Layer 10 of a small transformer language model trained on English Wikipedia (16 layers, counted from 0, width 96). Numbers have three digits each and are written without spaces.
A neuron's activation on a vector x is SiLU(gate . x) times (in . x), where the dot is the dot product.
The model reads these tokens: "e" "ties" " had" " a" " spiritual" " view" " of" " illness" "," " often" " see" "ing" " it" " as" " caused" " by" " spirit" "s" "," " de" "mon" "s" "," " or" " the" " dis" "ple" "as" "ure" " of" " the" " god"

The vector x that enters this layer's MLP at each token. A number n stands for (n - 500) times 0.0042.
0 "e": 518555558549306535412298516489584562380567418629574315509922464773639722581438387643620463394500503513454534523480473255570596410579387603498416571443531601482386462421655543516474479652344486512464801404476447582465408484499612532352447322519615540697335534511321598650393591537579656312
1 "ties": 444574453318433549570199509425537519613616653583484129414736380337475723475423512705464505486263344440410602694618684215611700545468496625610589686512537427424485561390681403626600466639619341377419662377389665408368495368407606534410514272675582655478605822686461383582600488532766583565
2 " had": 502427440485619666491354528382553624661607504519527332574555463696553722516338626632493802605547379591700447367746649290674065169302423457473568499735453442567576730373439570477600450342609714414557596518407510445558789651657529561489404293628459560367535480603468474615395537613391521920
3 " a": 393398583671503493388391331462727659515614454512490401481447378526582660321379644732570648520507247592567553494328616481455329431149385757317833473686414707585601607486571502528496398701452709681545455480445590633379603567422565399416379546551442514607458637574470514349593519417418515921
4 " spiritual": 436411654505439444451091443357701443500571737555576428630593537429555737588286701726550749500403317404394411429474335486492376521428524385469524648373487590467491597473397508651463379610519656748437493488389755530567525605476883431663670580523542410600586628419698364453367437518638422632
5 " view": 390469585456680380599239468395648765565522524601546362428540502602575712794522408538418576414636567488448360498765416483469612723417324239326584714413445458517560639474615519666385428408599412569768497203418543494327611540418685293375617386686460371436386587571292595313559654421648430767
6 " of": 618528601364607347576293394420710448376407774446528558267575559612604728473372440563578568488514629514674341264668497669553429716452442558467720551565608715484368441461444489571470346463586497510299366395340556401430552569461583459604363360605486544478571486332658382584382344352249535695
7 " illness": 417560517494572438477241594405615676668548699585763569649656318551568760571526524708443750368425540449541466540532602444521698605455527574425412567530585500449409677423487524541448511335640419656550479458495794257460587674466594355330437470835461405272586778628666533417570632334738473431
8 ",": 578321622272476595629292399468752599512508555608526734533390450355590691549567548767521908438704558574588326408618738530658637583449647687450581729501531547460480609266435283512423397435540589539642356511551518573437554566454421343516330548570544553490693629406563301597419542426396454364
9 " often": 453465525403482481466240529374670567533730548521629430517654284495471704493490496639430975497478294529610524703593465532663395675530680290576570563441487495448475521329262461533419375336620506362674428515585753443462348640496522534642393493250454421511837501674512458675408545119614532602
10 " see": 496448487505857370592244557403521730521529337730265470315578453618432743519522380472433629223412475633720313635603542413632617480406380277499569581438599509404498547706441434566440569517587386822665346451452364418515734569197350433456508365348676515362608410546424450460335312441811463591
11 "ing": 578497535441562523647383386361598427622572489552615365287428445360480750523444481321617793359337405722431307654676474746607408539516333279506547554460476668492429500373601580619350419393681570483518365286436547493343537737525558282652493250508673451356654343553433449585223416483570551544
12 " it": 358505383403442329236447502379653511551455563581909498430496428604545714443333688458465833454199472405846253489468655404472306461493373564545481539467462642396580534286536527579342320458570577515812503567516659421501457751724463563421465365577573396469667529730322605499438414376669468462
13 " as": 529475494418569588453542336356617330453422568821678283328444435705512695548576640430356906314370558439666387360669443568534394311464545826574789637543576598437638454413432379395271572593416556657694519188583300577384532380382358684556469541565453384390726391467465525625681497365551478528
14 " caused": 642513341611675485676293414286648384632542528636566293424581449388586734436288678295521658441476429453555329626638520233663563461382467301608539666613678581600539641605417522519399661374644595528541479240576693357423478655306433408568363498571460454467632432576654583358204475329654523594
15 " by": 503435555537813335534386467388573390575509464600507549435496536768628705506433439440376630439379472618728450448582624701551580710357435435611786575647605587446494584399375457394362536472503650517406432383374187585356592589357373601494178439515550551465613492577613378556371388440371650544
16 " spirit": 424427601517767345476206430462522494591506485658631521506635503478499798558480550400563700302363471569400305499590632398511502508552508321526481566403549603392469604556428595650313501294711574629706526372469527451288543648440622290478480379592808416250464600604628461365518503405605431532
17 "s": 542603481384493439560421401460656383570600457610706575531649307206440717537458496546481597305362347524571340505583542635660614460383430603604374713674621505460498443390700324587351471469831545425451568380459615436353539613704540220378427426493579503248619406520486455559372594391534660688
18 ",": 556322537222577600498303357494730444501527396750441562476505476262622672571478544556518925426613629629610289479537742448693615503475572654549592653504566557431523530440542280576411405425630550584597315466524410515428525532538389348533287579548632556470713527390569318640398545443575421308
19 " de": 395301513554522255528105358487505398478592518606497570468377426726696633502506342440588541377333418589706428512367412273497501393614613522486568908558713573549488711463473380530397522571475343693464277498623621342377477629234407474594606413218523620486616688435570668780415484655717505810
20 "mon": 433416472642638640145775297497480354538601481758688409552616450702543722551430620663562647360618515537480346493575170400549451363468646507481530674510511476472649785407307643578506546498507403657692583460477483363165439468166560510549456442658610395377727375521576459756454445499413664590
21 "s": 466545501389480410404745427509629286467789303612542606642597324362507689553422474631541573192426394501538377457574186710645521559466628609528376810684596487471572583428663256553484482627782589428583494529463610379326576516538535297385532408496602485471758509665558456652412448351519712757
22 ",": 555386515236604607563276315572775455476629331749365533511503419272619656566588449630529900381531580628543326362469481469699544453556631518598595654604633578483552507465516270547514367429624444616526309513526447416419457489485453430576340615470701573508646455381598289655414369384557461270
23 " or": 423518402365620538629449401592596452441625405695381602317479406723617667630550422644460828388517497457706342429468347330560508472405821196579779482537610524445543393558437338601421551334463478449451142370487505110456464518353604495592424556554692526414644229723511400728466345233388435719
24 " the": 346374615514644492518478427486905414472503469565486606319425453538534738548515438493444625531394437646545308481339460513386485408176475619427462658567429652449440520524394428532519507542528536774474355418417388198471594423502567480496542589366519470550421420469368434594301387383542522453
25 " dis": 260487509553725437534588335602651463325562549584727245541394411450584610594565489540378772528290179434774348545727273483636382309563331352317374537681420553467439567692417440367280518226478531602378503212385660660311549425357443547443489668574516349390358453775460432564664707462775538492
26 "ple": 392409615494621563574433456575632235475455555672538179650399635421551739493577600760420560384443411625582462485691332323593580300469281753545354555382624594558508404631508386610420641462677570568472462452446500674183572498203602424599589569444645394686385355378742571819628400436539465537
27 "as": 466526486440557495430524350455606424430448494553758412380384493379511739647488367449429726279476394616646505604591153438590566407473598823538493490658590391525557407362683355510359539776625454709523648346464324361258498233436722471314665532592630388298751266639558611497674512496553533622
28 "ure": 433521422507659472602280351515546373483481527690590301384561464517560777616480449511531772338501278552390207495649425285462618403465419435522436496547506519447473584466419545597491638697603658659477460563568695498295350669419668462678669492730960517476555306555596463551397489690473543289
29 " of": 551537644326603346592337372410663358350377697563501545258561577742596732531559406558512646449446623528620279255619389565597531582402526538551736558629692681474333351515404484553455374455631558500361315328507537322327528458501481524574380394529587597450573419427615354596298347467369566518
30 " the": 376426656465613484499431472532891398455430526566485611320455457470521755548557443512460547512362465647559338422286523522402507453191492626447460596577467713458399493542382491513579508527514508770485368355389371235471557463528563503490540545375617503474480489404422404534300417360509546464
31 " god": 443436512505549463431192555563709391413425667690692565461799684495484721673665487498461612489497258488412068595563468662514428567392571507369411531316440457444532524670362527471639591455447362585426578338663793417341282703693475573476542633546613422528421655546692446494413532412693456505

Each question shows the input weights of one neuron of the MLP. A number n stands for (n - 500) times 0.0013.

n154 gate: 567509615392590401344520568443509384175609519315430369684362528571338523463664529548568425600343631585554503391500513558497383452425717632509488397620397512612561341559341561329685574490465450468298556452604423455336465305369545571558485590478272510435560248549555445603644459468462497534
n154 in: 539533529637503394311361544605562488577456514558613549596427477417403551414447579538438463610567452568676517414632457427597469666675588714517603439597531343670508664583508642412640581664684506620566610352449509520560397503438477567453441407508471334383591441570424401684666405471405494534
Which token does this neuron like most? 27 "as"

n156 gate: 429517697696446624323452373523425432424339491460454490351458293331517386476806716586571518593472488477552346490737580435530594488551615446559393528606578488421474445478612404518417343548421464445366434364561519522241683550399445447391497638593528522403397566397409524528455479580344577556
n156 in: 591452402471500337568637536627517575310428384429639550587500500547489495372509560447445351460672540492686608534470470506500608679483410463557366473473439408480435485318424560358659589552464287332675532619412500470603362557406432269257560399497346533329494536563446579371398482393588440532
On which token does it fire most, and how strongly? 4 " spiritual", at about 0.39

n42 gate: 598509289398590567353424324479531500536576187366395337503420368515530552409628674615305571449619430342493610561640421609541425377407483524633589457513487592690503523483431381513581338568694633601445568523620523457533471407257526693483479506535466656220696510523373509533397712444428472363
n42 in: 489477581477462595542506600472548609352395419428644664551379424781649550334577558692539532445677506520479535515585455512393544542503518509497691497454643880489514521564537446571352598386566459604553421470417349600527381609279533545433475590418393485515472616503524534548544545614363641576
On which three tokens does it fire most, strongest first? 13 " as", 3 " a", 20 "mon"

n233 gate: 279632624419427475545548611458336474558275578497588599598497475720600503540733530360608433484493437485455443500451461487384583327646559557403448507612623283472521423570478344609594459600646599458308611624359330641465416470637377549513410487548596304474280410355711484667432535487648357417
n233 in: 801543461512456427575446460312319512524743736461424659302595476362399468578571515482494402621648594449410494425570406500576425540450653618332404412586406400646554605472382494503525430684300568521525435482452476604596446497407557546485380582396494570570497373488565425393550494482389378378
On which token does it fire most, and how strongly? 12 " it", at about 0.45

n19 gate: 572478546679520388549600492411517523612492642490701541448440560440514448532468503526553356508531615388608449460435379474493485599641560479408498531516300415500507464545439404387396517402396462449548558674495529508503303641526444422409431412758584469518435474631482340578452469539403594508
n19 in: 624403710582505454500440430398537462441505535363622421437442505454570487588408475443525505339457600483547313397556533565531539523476657559495451620467459410531469413597510545371454512451472569475497437510520344601527594462567612616427435612593655462528662607520401421576701411575356423489
Which token does this neuron like most? 6 " of"

n214 gate: 534402497368555446497531452611570386556533476476527559671551564544546516440500527402442374599703402393453424319530506512532482635413605558414626596673407483393351293655548664432432425525516553494417695626485455398394550331414619500428423407628549680681587710621397378371304479604550554421
n214 in: 622556446497534396471593397593543475561571622688430474426638447455630481515309574543558534255324534656358389500423646503552439533460334681526462630514592450436564580511469497634726477378498391441450529505601486484508420492542516388519453405394613407555514577434547503465717562503532474454
On which three tokens does it fire most, strongest first? 1 "ties", 21 "s", 0 "e"

n112 gate: 639472582328532607345551369490646421580410228707422535522453435707641605525717568552321602619470493840467529343372388548504636388420508355536670575515395478714507412538578351468649421339763325213708384623361474373515577410523504538470435630358447601575457519492383429335531228548445429358
n112 in: 589382519522811568475604432634509468506323471449599476468555487241625565626388376667429491347397646464478506325503603548657275710538455470463596397477503395500542586644485484442553515589432544570593497571522284390646290529539350481390509591500464616516513343468591613439687506439773435616
On which three tokens does it fire most, strongest first? 22 ",", 18 ",", 10 " see"

n161 gate: 473479758549565304554320567547494452513439395513373620381351382494494301530637523446335616571299630521433503533748650452674535618512545490604503545487670448512332522487467497394559531661465447257375643458305586433604481516412589474490626534494448375407633640571610591526414670353610500625
n161 in: 454508392486587546464582651375573515736615548697650607500522480637522460451595463506680635468503541545449494262445437536463580349395530614419556428601433436571472649641803473657435500407574618458369342515574479430479643564558348461370323497541564533630290595503518454621516393419461512478
Which token does this neuron like most? 7 " illness"

n132 gate: 624436254546497531453621527481611509346506586647406391506556494541578523288515446606629326491393400500450657372404313399582389518399345427460483592401463646534514459624582464661631597412696488365454520574418613673506526398409532503616435563538461330620395343443452418390389406538503596591
n132 in: 447324371534655553407500522559567436484351445434549382386502369648420556437444500434617495342517569471661600585400550450595313519575506469574503569559359442466482353629607577550296521492604546410301543379321445561476519458466538558386609404492693486539537534617383390566394503629552482482
On which token does it fire most, and how strongly? 0 "e", at about 0.39

n254 gate: 463312542463497612408481449383475440497551428319488440500505558436578532503320582405409497552416480497381433595572587533615474557320467463552567572573474647396508663591645557517522540663522538541417619539226395509252636573332441602470610419480433515630677479660418614578267739467385460519
n254 in: 562556592435366471527438549309513380636413457363659301467471526415498545572539401484508399487500558490532545430541533503523556315503369667609459590574421463531377554566616608580494516595565409736402627473591560505409519593389511290536505405476343323530472351495495412541407653446414495563
Its two highest activations, in order, are on tokens 11 "ing", 14 " caused"

n78 gate: 377358531467494506350618503409671617404664544472375718716398482360565431611423548531323540583538543595444528477500503330467317528442732623416571538526317679491491469657422657479523603477520676768480614487593516519556684471487509500684494451497574538605513529583497623424516575465220599577
n78 in: 480514461414570463340559416350472503494503434449512409669462558583405434597411488589588456500431471705669438638352539377543479371471395454552525470403535572345551722600472348452654583515453550462500669506474488614700612512362729322608483631541618536600388366718739480509596491384527529522
On which three tokens does it fire most, strongest first? 3 " a", 2 " had", 4 " spiritual"

n37 gate: 473370535400506615547520532456406437305383428550434579513492436640332409254481353365494244616491549435541500655401475610539506503632405403494535673411353394399488590494500626440516551432330333319493454408550658405494410624490397468503587454472385288735638385506490653329457562330553425376
n37 in: 525561479443457559363638559383426272462329277538500389432352511560396490542503586582465621506585571569529520524642456632441358671394553473314580453578472673428622512312603309472542630479513359541558560447543403476439488619482532639370543443635413683438518335467586478689506587388454576413
On which token does it fire most, and how strongly? 4 " spiritual", at about 0.31

n255 gate: 562503398427469396413466515399484500583377538532550389432437620625394441536638405608576474443629489539427397539320743535494494662386473335587396600438517350403732338479494377670280528356513477396564520418477359739488596547569520530479540463391429444411521440485539637733445523503575422512
n255 in: 447450476480562472479519473421470505438519280537460436380403528490414505545646457540517536343521641670440191650749431564482477548536604533497480428376528515475473513476419654361530429560442373563563523463534543401450463414535610505711529420560621513439627594682452530561511644500471546475
On which three tokens does it fire most, strongest first? 5 " view", 11 "ing", 10 " see"

n67 gate: 454423664371540300611562743614430279540645537489348375519597522441503284642508508548366205551348439489456230565410571541578474511576571519489455478723471633588283389504267455638389246492346456511665565455632526567419640662645256549781678431424405425489477417365564355459546570530250461630
n67 in: 393625624537489489471515628536591452642689535617571423551529738352447503590237518635563393483588463489541379652458709506684526627431646442443398609548451551514556605680458515539494491433324416526650647497381506577349550584518512652497590337460449408494577509548626351414408480586550387506
Which token does this neuron like most? 31 " god"

n148 gate: 506560385506603584431560637388305454619628515512259440387497494452642484405497669437447298471515659591389479553540576458503431625524329450590616536629553453609397377626284291512488314519628545617462600703470609451381503460376322497491659547538482573509595500485568633534620605579584538423
n148 in: 532344329512704507426630424425447552645440466497487386484567346541535589532381487319483487455521560417508533364474433567423462362586401503560573482442591603355436405806601479483473408559605513580401434513454557487400521445484505518450438566510679450539586505626529460440640385466433515572
Which token does this neuron like most? 10 " see"

n145 gate: 425362529548327407213515353434340432363489300525429609547244330520587384514452431525404535403429614665521591393637514529668148636437633691616560600533604576581480567485408532316691521540434683514530434518482220352539578413602273612414355587577475583615656380626547694460541638468390524508
n145 in: 419511602467371486441622489751436480341491369477463411640485489590688415579541532565592517403398662647768603678540409528358377594564626439582580415486585634581519497451508500392579631626427531480591467506450372460480410351602472620572419517422434531532660486609509386429364492523461533461
On which token does it fire most, and how strongly? 15 " by", at about 0.82

n89 gate: 428627406479783358516447781488568570546487494450462302538579411337398533431526580487483518448506582397422639681459553469611475443436411465711477720548616400542541600602491384434329328526664469593523635535342487554503329649545472585440546521687430500475614532427350476235307562491587434503
n89 in: 310435604420483613480527425513497662514503670554385615512348422447544571475497488506553542587422614793611475503465598425616418474595520385456559390456506722457516494600552535393429647491518520403616612633319364642500466625344523552343479589582567433520482521433485423381494642506423607738
Which token does this neuron like most? 10 " see"

n196 gate: 421593717442602672440580622521398523648340570392615473609552531625364317503510523436500347320439652620462513408597609522503412638354458500555640423555534469449352506536454542421303500454418513424444394439579673529784620461641405616532368584497354657677433376487639506355330601589408451683
n196 in: 689416475551441382486532531575591506489634603442353325466595606412540659473432325600533625492506457665445497543525489578511363550503567523663445461429530347605521566576526414474592345566676454467581459386330542466508426483509467360486702535549466690590378517469768489452538434583453476541
Its two highest activations, in order, are on tokens 6 " of", 12 " it"

n91 gate: 350640628482495525630497547495544674361474484443477536344467485381616537433497519490638279386555431567529505473553453566523320461429627438530412531495442444453473394540415621500600460629490523627400587505394426310492516511465557315526440676449521487392451340439564375442563368395469565475
n91 in: 500534586530528610450400666511632437378498349545486462421601519387628500441520464536485615507424433581502451471490416335475519510426514421592578469663433327518408474512470524441392436414515425547629507347514668543507465440512657449510511607577653555425448605524483468555440493469427372371
Which token does this neuron like most? 30 " the"

n234 gate: 497663465521424527366563620526694459389516582509374616427616549608511450560606497619453370586340454476347593299513459368455494680543735380431653509625445439735458391596608525701659470536373451400594632449373453475534646414471384624284459564417407430573352397449647575624464431336416593547
n234 in: 508358398634511497607509465405538547546538616471483527491343375497524397556333612567600625475704511571393480635515317506372314459514441643480525415506424345423657604456553619561512494485449374532536659480374556377738365315616598371541489673634450611435494506512506589488455353483431461676
On which token does it fire most, and how strongly? 10 " see", at about 0.29

n83 gate: 590528445422393475742653575503476470484487565830360777516447370699606468503413599568494484598396465417367484550546624604500567412297451460378403663398418469414515587447398409602611356510712324342348579431615507474522622711597558392382695497478424457365361407477533543572436323415519506459
n83 in: 514778662566698533590488454487476460447463611520446625463495508408307395413517583409503469470662489345621405351537540341674455654517560532388444608431434462457626497410605506514459522614424497598435564477511637583531480503590480454434288461650520589337601378463566365609385615506556467467
Which token does this neuron like most? 17 "s"

n65 gate: 497444612358371480687603433487474655407472468263503691465239510643402423396604514605474589493598469421552627471578468574577528627524758604554490482610602463719325323611493577447532328356420576434529442549390690493690659659554455574539410303459692722649759511624326453500332389398365560336
n65 in: 420418576562397449555482528471476683450447576550469462582354568591432542372408642684575623418562299505506533279492668494503577444369618468637584489670451508548648530315564522412690357601518516481572519497483612418552530534426450556410629478412318582494477383404531460531570547273423527577
Which token does this neuron like most? 8 ","

n230 gate: 420500601460484226497661497523542424528638550467564714726432598503439236439526591620554571647486372587528577509469517573538508542426562345546547503526516367431637364360540399553471481543544464525442366525439500593552519424638508525452415644317506582573553543554480463311433508542525347411
n230 in: 635466661608498638485460454550483544596536533594390597438603478426461554441636404592559560627536505582500492447521477390480513618592482566554644438453587606529430604448339718368416594458420646586389502634528515534558662531416383324559547468530510472438329542529399507570481432400566583527
Its two highest activations, in order, are on tokens 27 "as", 8 ","

n32 gate: 530555373586527384543633298638474422485615472445374688612378572672623350420453381599606524380485458442399697510413583642515409388356463452411488522356260512523541641406494367447653426579639716460439530726457543537622543369437531559506483509591560425678542431497657612628477448444448370635
n32 in: 423435409479342492459419533389516352446653370472566541631575462420633588521503365503556405548508333437464508526475517425399604570284408486516609453576398484565495360398611525453349447386492625423342360586445400561530648595415445371615704403541348600598344469564520661533413530503495468532
Which token does this neuron like most? 3 " a"

n226 gate: 676486375520627471638609443406583811611461423488337597461425471522522620574634756453503570627595540522630602411551515464380679455488566534466405551566520440565351409612325565593506600503437488344534665482523452539544515584427462335452558393538694575506481415356376591332574606435497494333
n226 in: 544457446725273459527596395360543554466584538596446562592493597520636576395511511540495492304521536465367350530459435473523556632589533412415570443475464593563449596380554349579461397613468468681328694376497603505529601386420567343435502552450508503497464456438593526349545516618524541377
On which token does it fire most, and how strongly? 5 " view", at about 0.29

n203 gate: 551543822527366507493570557375447632490720394521737779468468538424516406436417647433408386445362644427292330496479564518439406493662554686727589589475445353423560461514345504652467490522441549633445852464402351564524651393431437761471644507476302368514603468332500412593629637553286537504
n203 in: 529419647609500609540407463317618584421654648555528510481448703537444532497453553561239521658417458549561458355466303346308367414566379535559454472438452565416506533513395469477405710370449630631532509269361460599439591397544625550333492778443356500506519462534519406506586628429533429409
Which token does this neuron like most? 13 " as"

n31 gate: 672530496598213381577636564543497599483649451532437544518339418219538301342522446493379317603493712463574472623749602465578281514445571236429424814464562558570477549575379504510507548638526580476449720684625691628643469529518363521443516534479274316482511619600657443535511500415434335481
n31 in: 618573512478430445249554593546422334460436488623546506520591587473432449561426518517369460601402478527414599562599561503572472494447317254235651419444631581437519489588415442387503492556667327432321458561494564500378580415630658579398566702486391372485530550596506478541488529667568412488
On which token does it fire most, and how strongly? 22 ",", at about 0.25

n218 gate: 581707528660768428359452589233454468737404394489581530618618528382571578574547525330605545455596455410412583526529624638388510575579554354619354482705600387453691465500625550868310408489445608630515652607769308557413465385424366518500595421535655511504452341514450473457356588496416442312
n218 in: 412386590368367352556626576471458243459497587542525456650445533568619465406385511391593516459548478590637368563460413666495298345287517434551534604457544497222436483557620494457445478460554610472558495641467593469589533460474366542585508620530426441347295531594469449582503522534536554521
On which token does it fire most, and how strongly? 1 "ties", at about 0.24

n182 gate: 440531686621709459484510683398469376546400314685424493657571448515566342687442386460479357284649558497418493449339546444701382500494503585478407483513445651607403464574462487408217213404491376536394406453392530343552612332565358671630469455399497467604638612446456541667379582493333427412
n182 in: 603316401249690606545714660466463486637551531593458351466444514366518540394392546452613430508562448604542578342503463600511511377478546590625455318399583481377645340405430517376488631585599455466524356497534537600486461632477579420500607478428454500486595500623627516566550587412598511666
Which token does this neuron like most? 5 " view"

n173 gate: 578407462407486494506482330457489574391562447393413555209448423535339605458443604442357374531488472346491426461627491439559555397409527656578505588527593520517489526559575462467356449515733500526443677491552500456658405329276593418553538483651643603630789506332544564547552520459540397537
n173 in: 586518448411479479589486467515635558465530587391424615607424657546572599497517450576528447617437452587606476570431511568476430495407533466429469440497672453448364405556440495521444489419495366603760569549597530591699365591545451376569397192233467404395426519456475492456449546456379510581
Which token does this neuron like most? 6 " of"

n167 gate: 458806228515494503580595569578602613414541519429375624481486424375525610452647525516512668415472379465289295529550666497485509619640475340503500484649564575556524577557482456479522482571477328346597552462500563538719407648292574528352529297427570465465601723475490405550529404381367386424
n167 in: 534312482586514586444310461483550305693350411500616566440620668428608550378567603527368515468652474441352442433639586381471565617593446472377539449503639512458281308512579440313301397387505427647420500629526491539359406479576488566527533500541497611440432670524367489440503497437414486278
On which token does it fire most, and how strongly? 8 ",", at about 0.61

n52 gate: 515426437342466229182549524427588717335445480523629443342532652493730593500664655601373603519461800670609381544508625633549473398690453588541449669274492526530666535448526457534335421560601627562702420700666382634458635480440352646516579439856341331251537396599476698295382597516504316488
n52 in: 555606567512299356361554399494603512470469579451573721395662613616605594611497590561438533613497648517640278472528604561462572500375324695515557417584610473665575391506613491555456471393500596524424440368449322482470715624619527497605368447682422485355557600488661608525392527549446380341
Which token does this neuron like most? 12 " it"

n53 gate: 380514455460404520470478416428587512391470572280321431590382474347411529471335461554511354674395326517363503374458536611491556452506512429483553572652500434393551503327415635491500373522519503533352558566512404596406479446396455500431550573491321647651226290642503526626422645488332720544
n53 in: 697379636633591515606399558670473626384398547461479478474559571660439449520551418484594554576479239542469485409450487445495482602500373484492346387484541515532453575508537628619505515597390515557435485393374466516477469561342588553534502503551598429542410567479280575463544653576531558353
Which token does this neuron like most? 18 ","

n22 gate: 531515594500535556625575428446442287366464341477432561608410355596230363457553391574404497481494528567374404530402575611690535542617549653609400581305522560663494416295358425416513553507494615416292598562730575385404442467414642602415482544564513624366622606589385605536537432360789553310
n22 in: 444652539492535564379532416415490500388444575553528512455483533510621556537708602583474443514503284529375563471638542397420599452467345643505578617588427626529532605523487659476640513683646656580535527466426301528277685599457431514520556508606523620539718514472545524654520442558624492423
Its two highest activations, in order, are on tokens 1 "ties", 21 "s"

n30 gate: 519334447365587618576650366441478456634617753517410416335587578429633647541452622683392529523400626478497510335463527467481621480581682606526416517398338329676632450503510633436377526370524624625445507567681430510618530517411523406567417526653371218567576429308571376581639365360223398564
n30 in: 532497542308511487486456531302437559760551447461508412339475481469482621586641526382469486530435636643564715486557581475360547404489633549435461399548410446423556489583585371527526519356621503428366525430536350426555514378368391489477378606525589449596588391528503529554506183525456597491
Which token does this neuron like most? 13 " as"

n11 gate: 584510402493636453768540479308493574476546496556524621351642490402532327600787415619432301650493490586214514507379423605379348542415433381705470655553418469417374757486366584503623449605400559538638633553690405680687531433561510461493700585541678581571529243628628527391610507570431366437
n11 in: 523583394518409643443395549353651540569704564603654325491383636632313556503488500570562577476385438368464452428798503375485398540379328353561528585417323559500391584602572394546588512394545637686663536445368640479578581451363612451580553447420417598451440457515435509298418467476455503374
Which token does this neuron like most? 28 "ure"

n192 gate: 541582578497467506423532600451535475521488664451345591212533621506472639509440484506434412509388662564537594427553410469568634684569544602664506314547470464749720488705562705426490604711489415574484515494347325519347509459411509584394397286570655500425384465525443547441406666593445604546
n192 in: 594577512352379439457342374357451579534497535607697637380555692392542477578521497500406565562485415440471375389544532386458385631514503593486587468512432728324448428518663474652374609506700540540551452509446675523549368574619500482611615568491524439371639381315412522550527514404468319500
Which token does this neuron like most? 6 " of"

n101 gate: 452527425431593579440679529513303407549575457287290706514167261440532431211737384568431388555357656540507559551486357643616360514448619408503537529525524552611517334533408589432430624471552577288338517521521428496602507302157362640644428379462402582572441453558601429514585489247440476591
n101 in: 540542553494454684561602381486503301564562512591488602500346537681532570523503404418459459425485517600614648591572408754457593464356545479384530473599532626598405415641559429548600446363299541368503422307451518423590407530340479527732372454376533622637463368584650424482491401550582658475
Its two highest activations, in order, are on tokens 23 " or", 15 " by"

n170 gate: 545530434473319461437374662438467379488674279535531454494321389523466503355561542607407534521348546473635506432522317649591466557362436221467494500295570509569411566809515718524360464640529385391474398490500538535674525490581352653618387460454449367755632477465494503354526550481428527641
n170 in: 356450525538673462539503393495354545508399385517377506444355383578318744447563579453606393454508478368408467391511391573382406581473458368487529595585519446489463375520556511441632548474590571528344489489450391244346539576463472531646510557459452548523451437732545532545390348397544596580
Which token does this neuron like most? 23 " or"

n245 gate: 386402473411463385416661558622338430341310392289473366589324320396343300434571430581454496534485564634351375302512581712596306628406729635496493608492515470507693573319603554467294474559652693321384470450462368504382588231413197656446401789440331620395448449488406493663653683461622397697
n245 in: 381539481500487452637494494585547439503667531690461558617537705407475417487401447439464342406608645484503500506592400597420426433489573577535430564475540505531437434503616414521426361514523552418664519522585430492519656320548530422282551651454415614615752367508601484687422684458563569409
Which token does this neuron like most? 21 "s"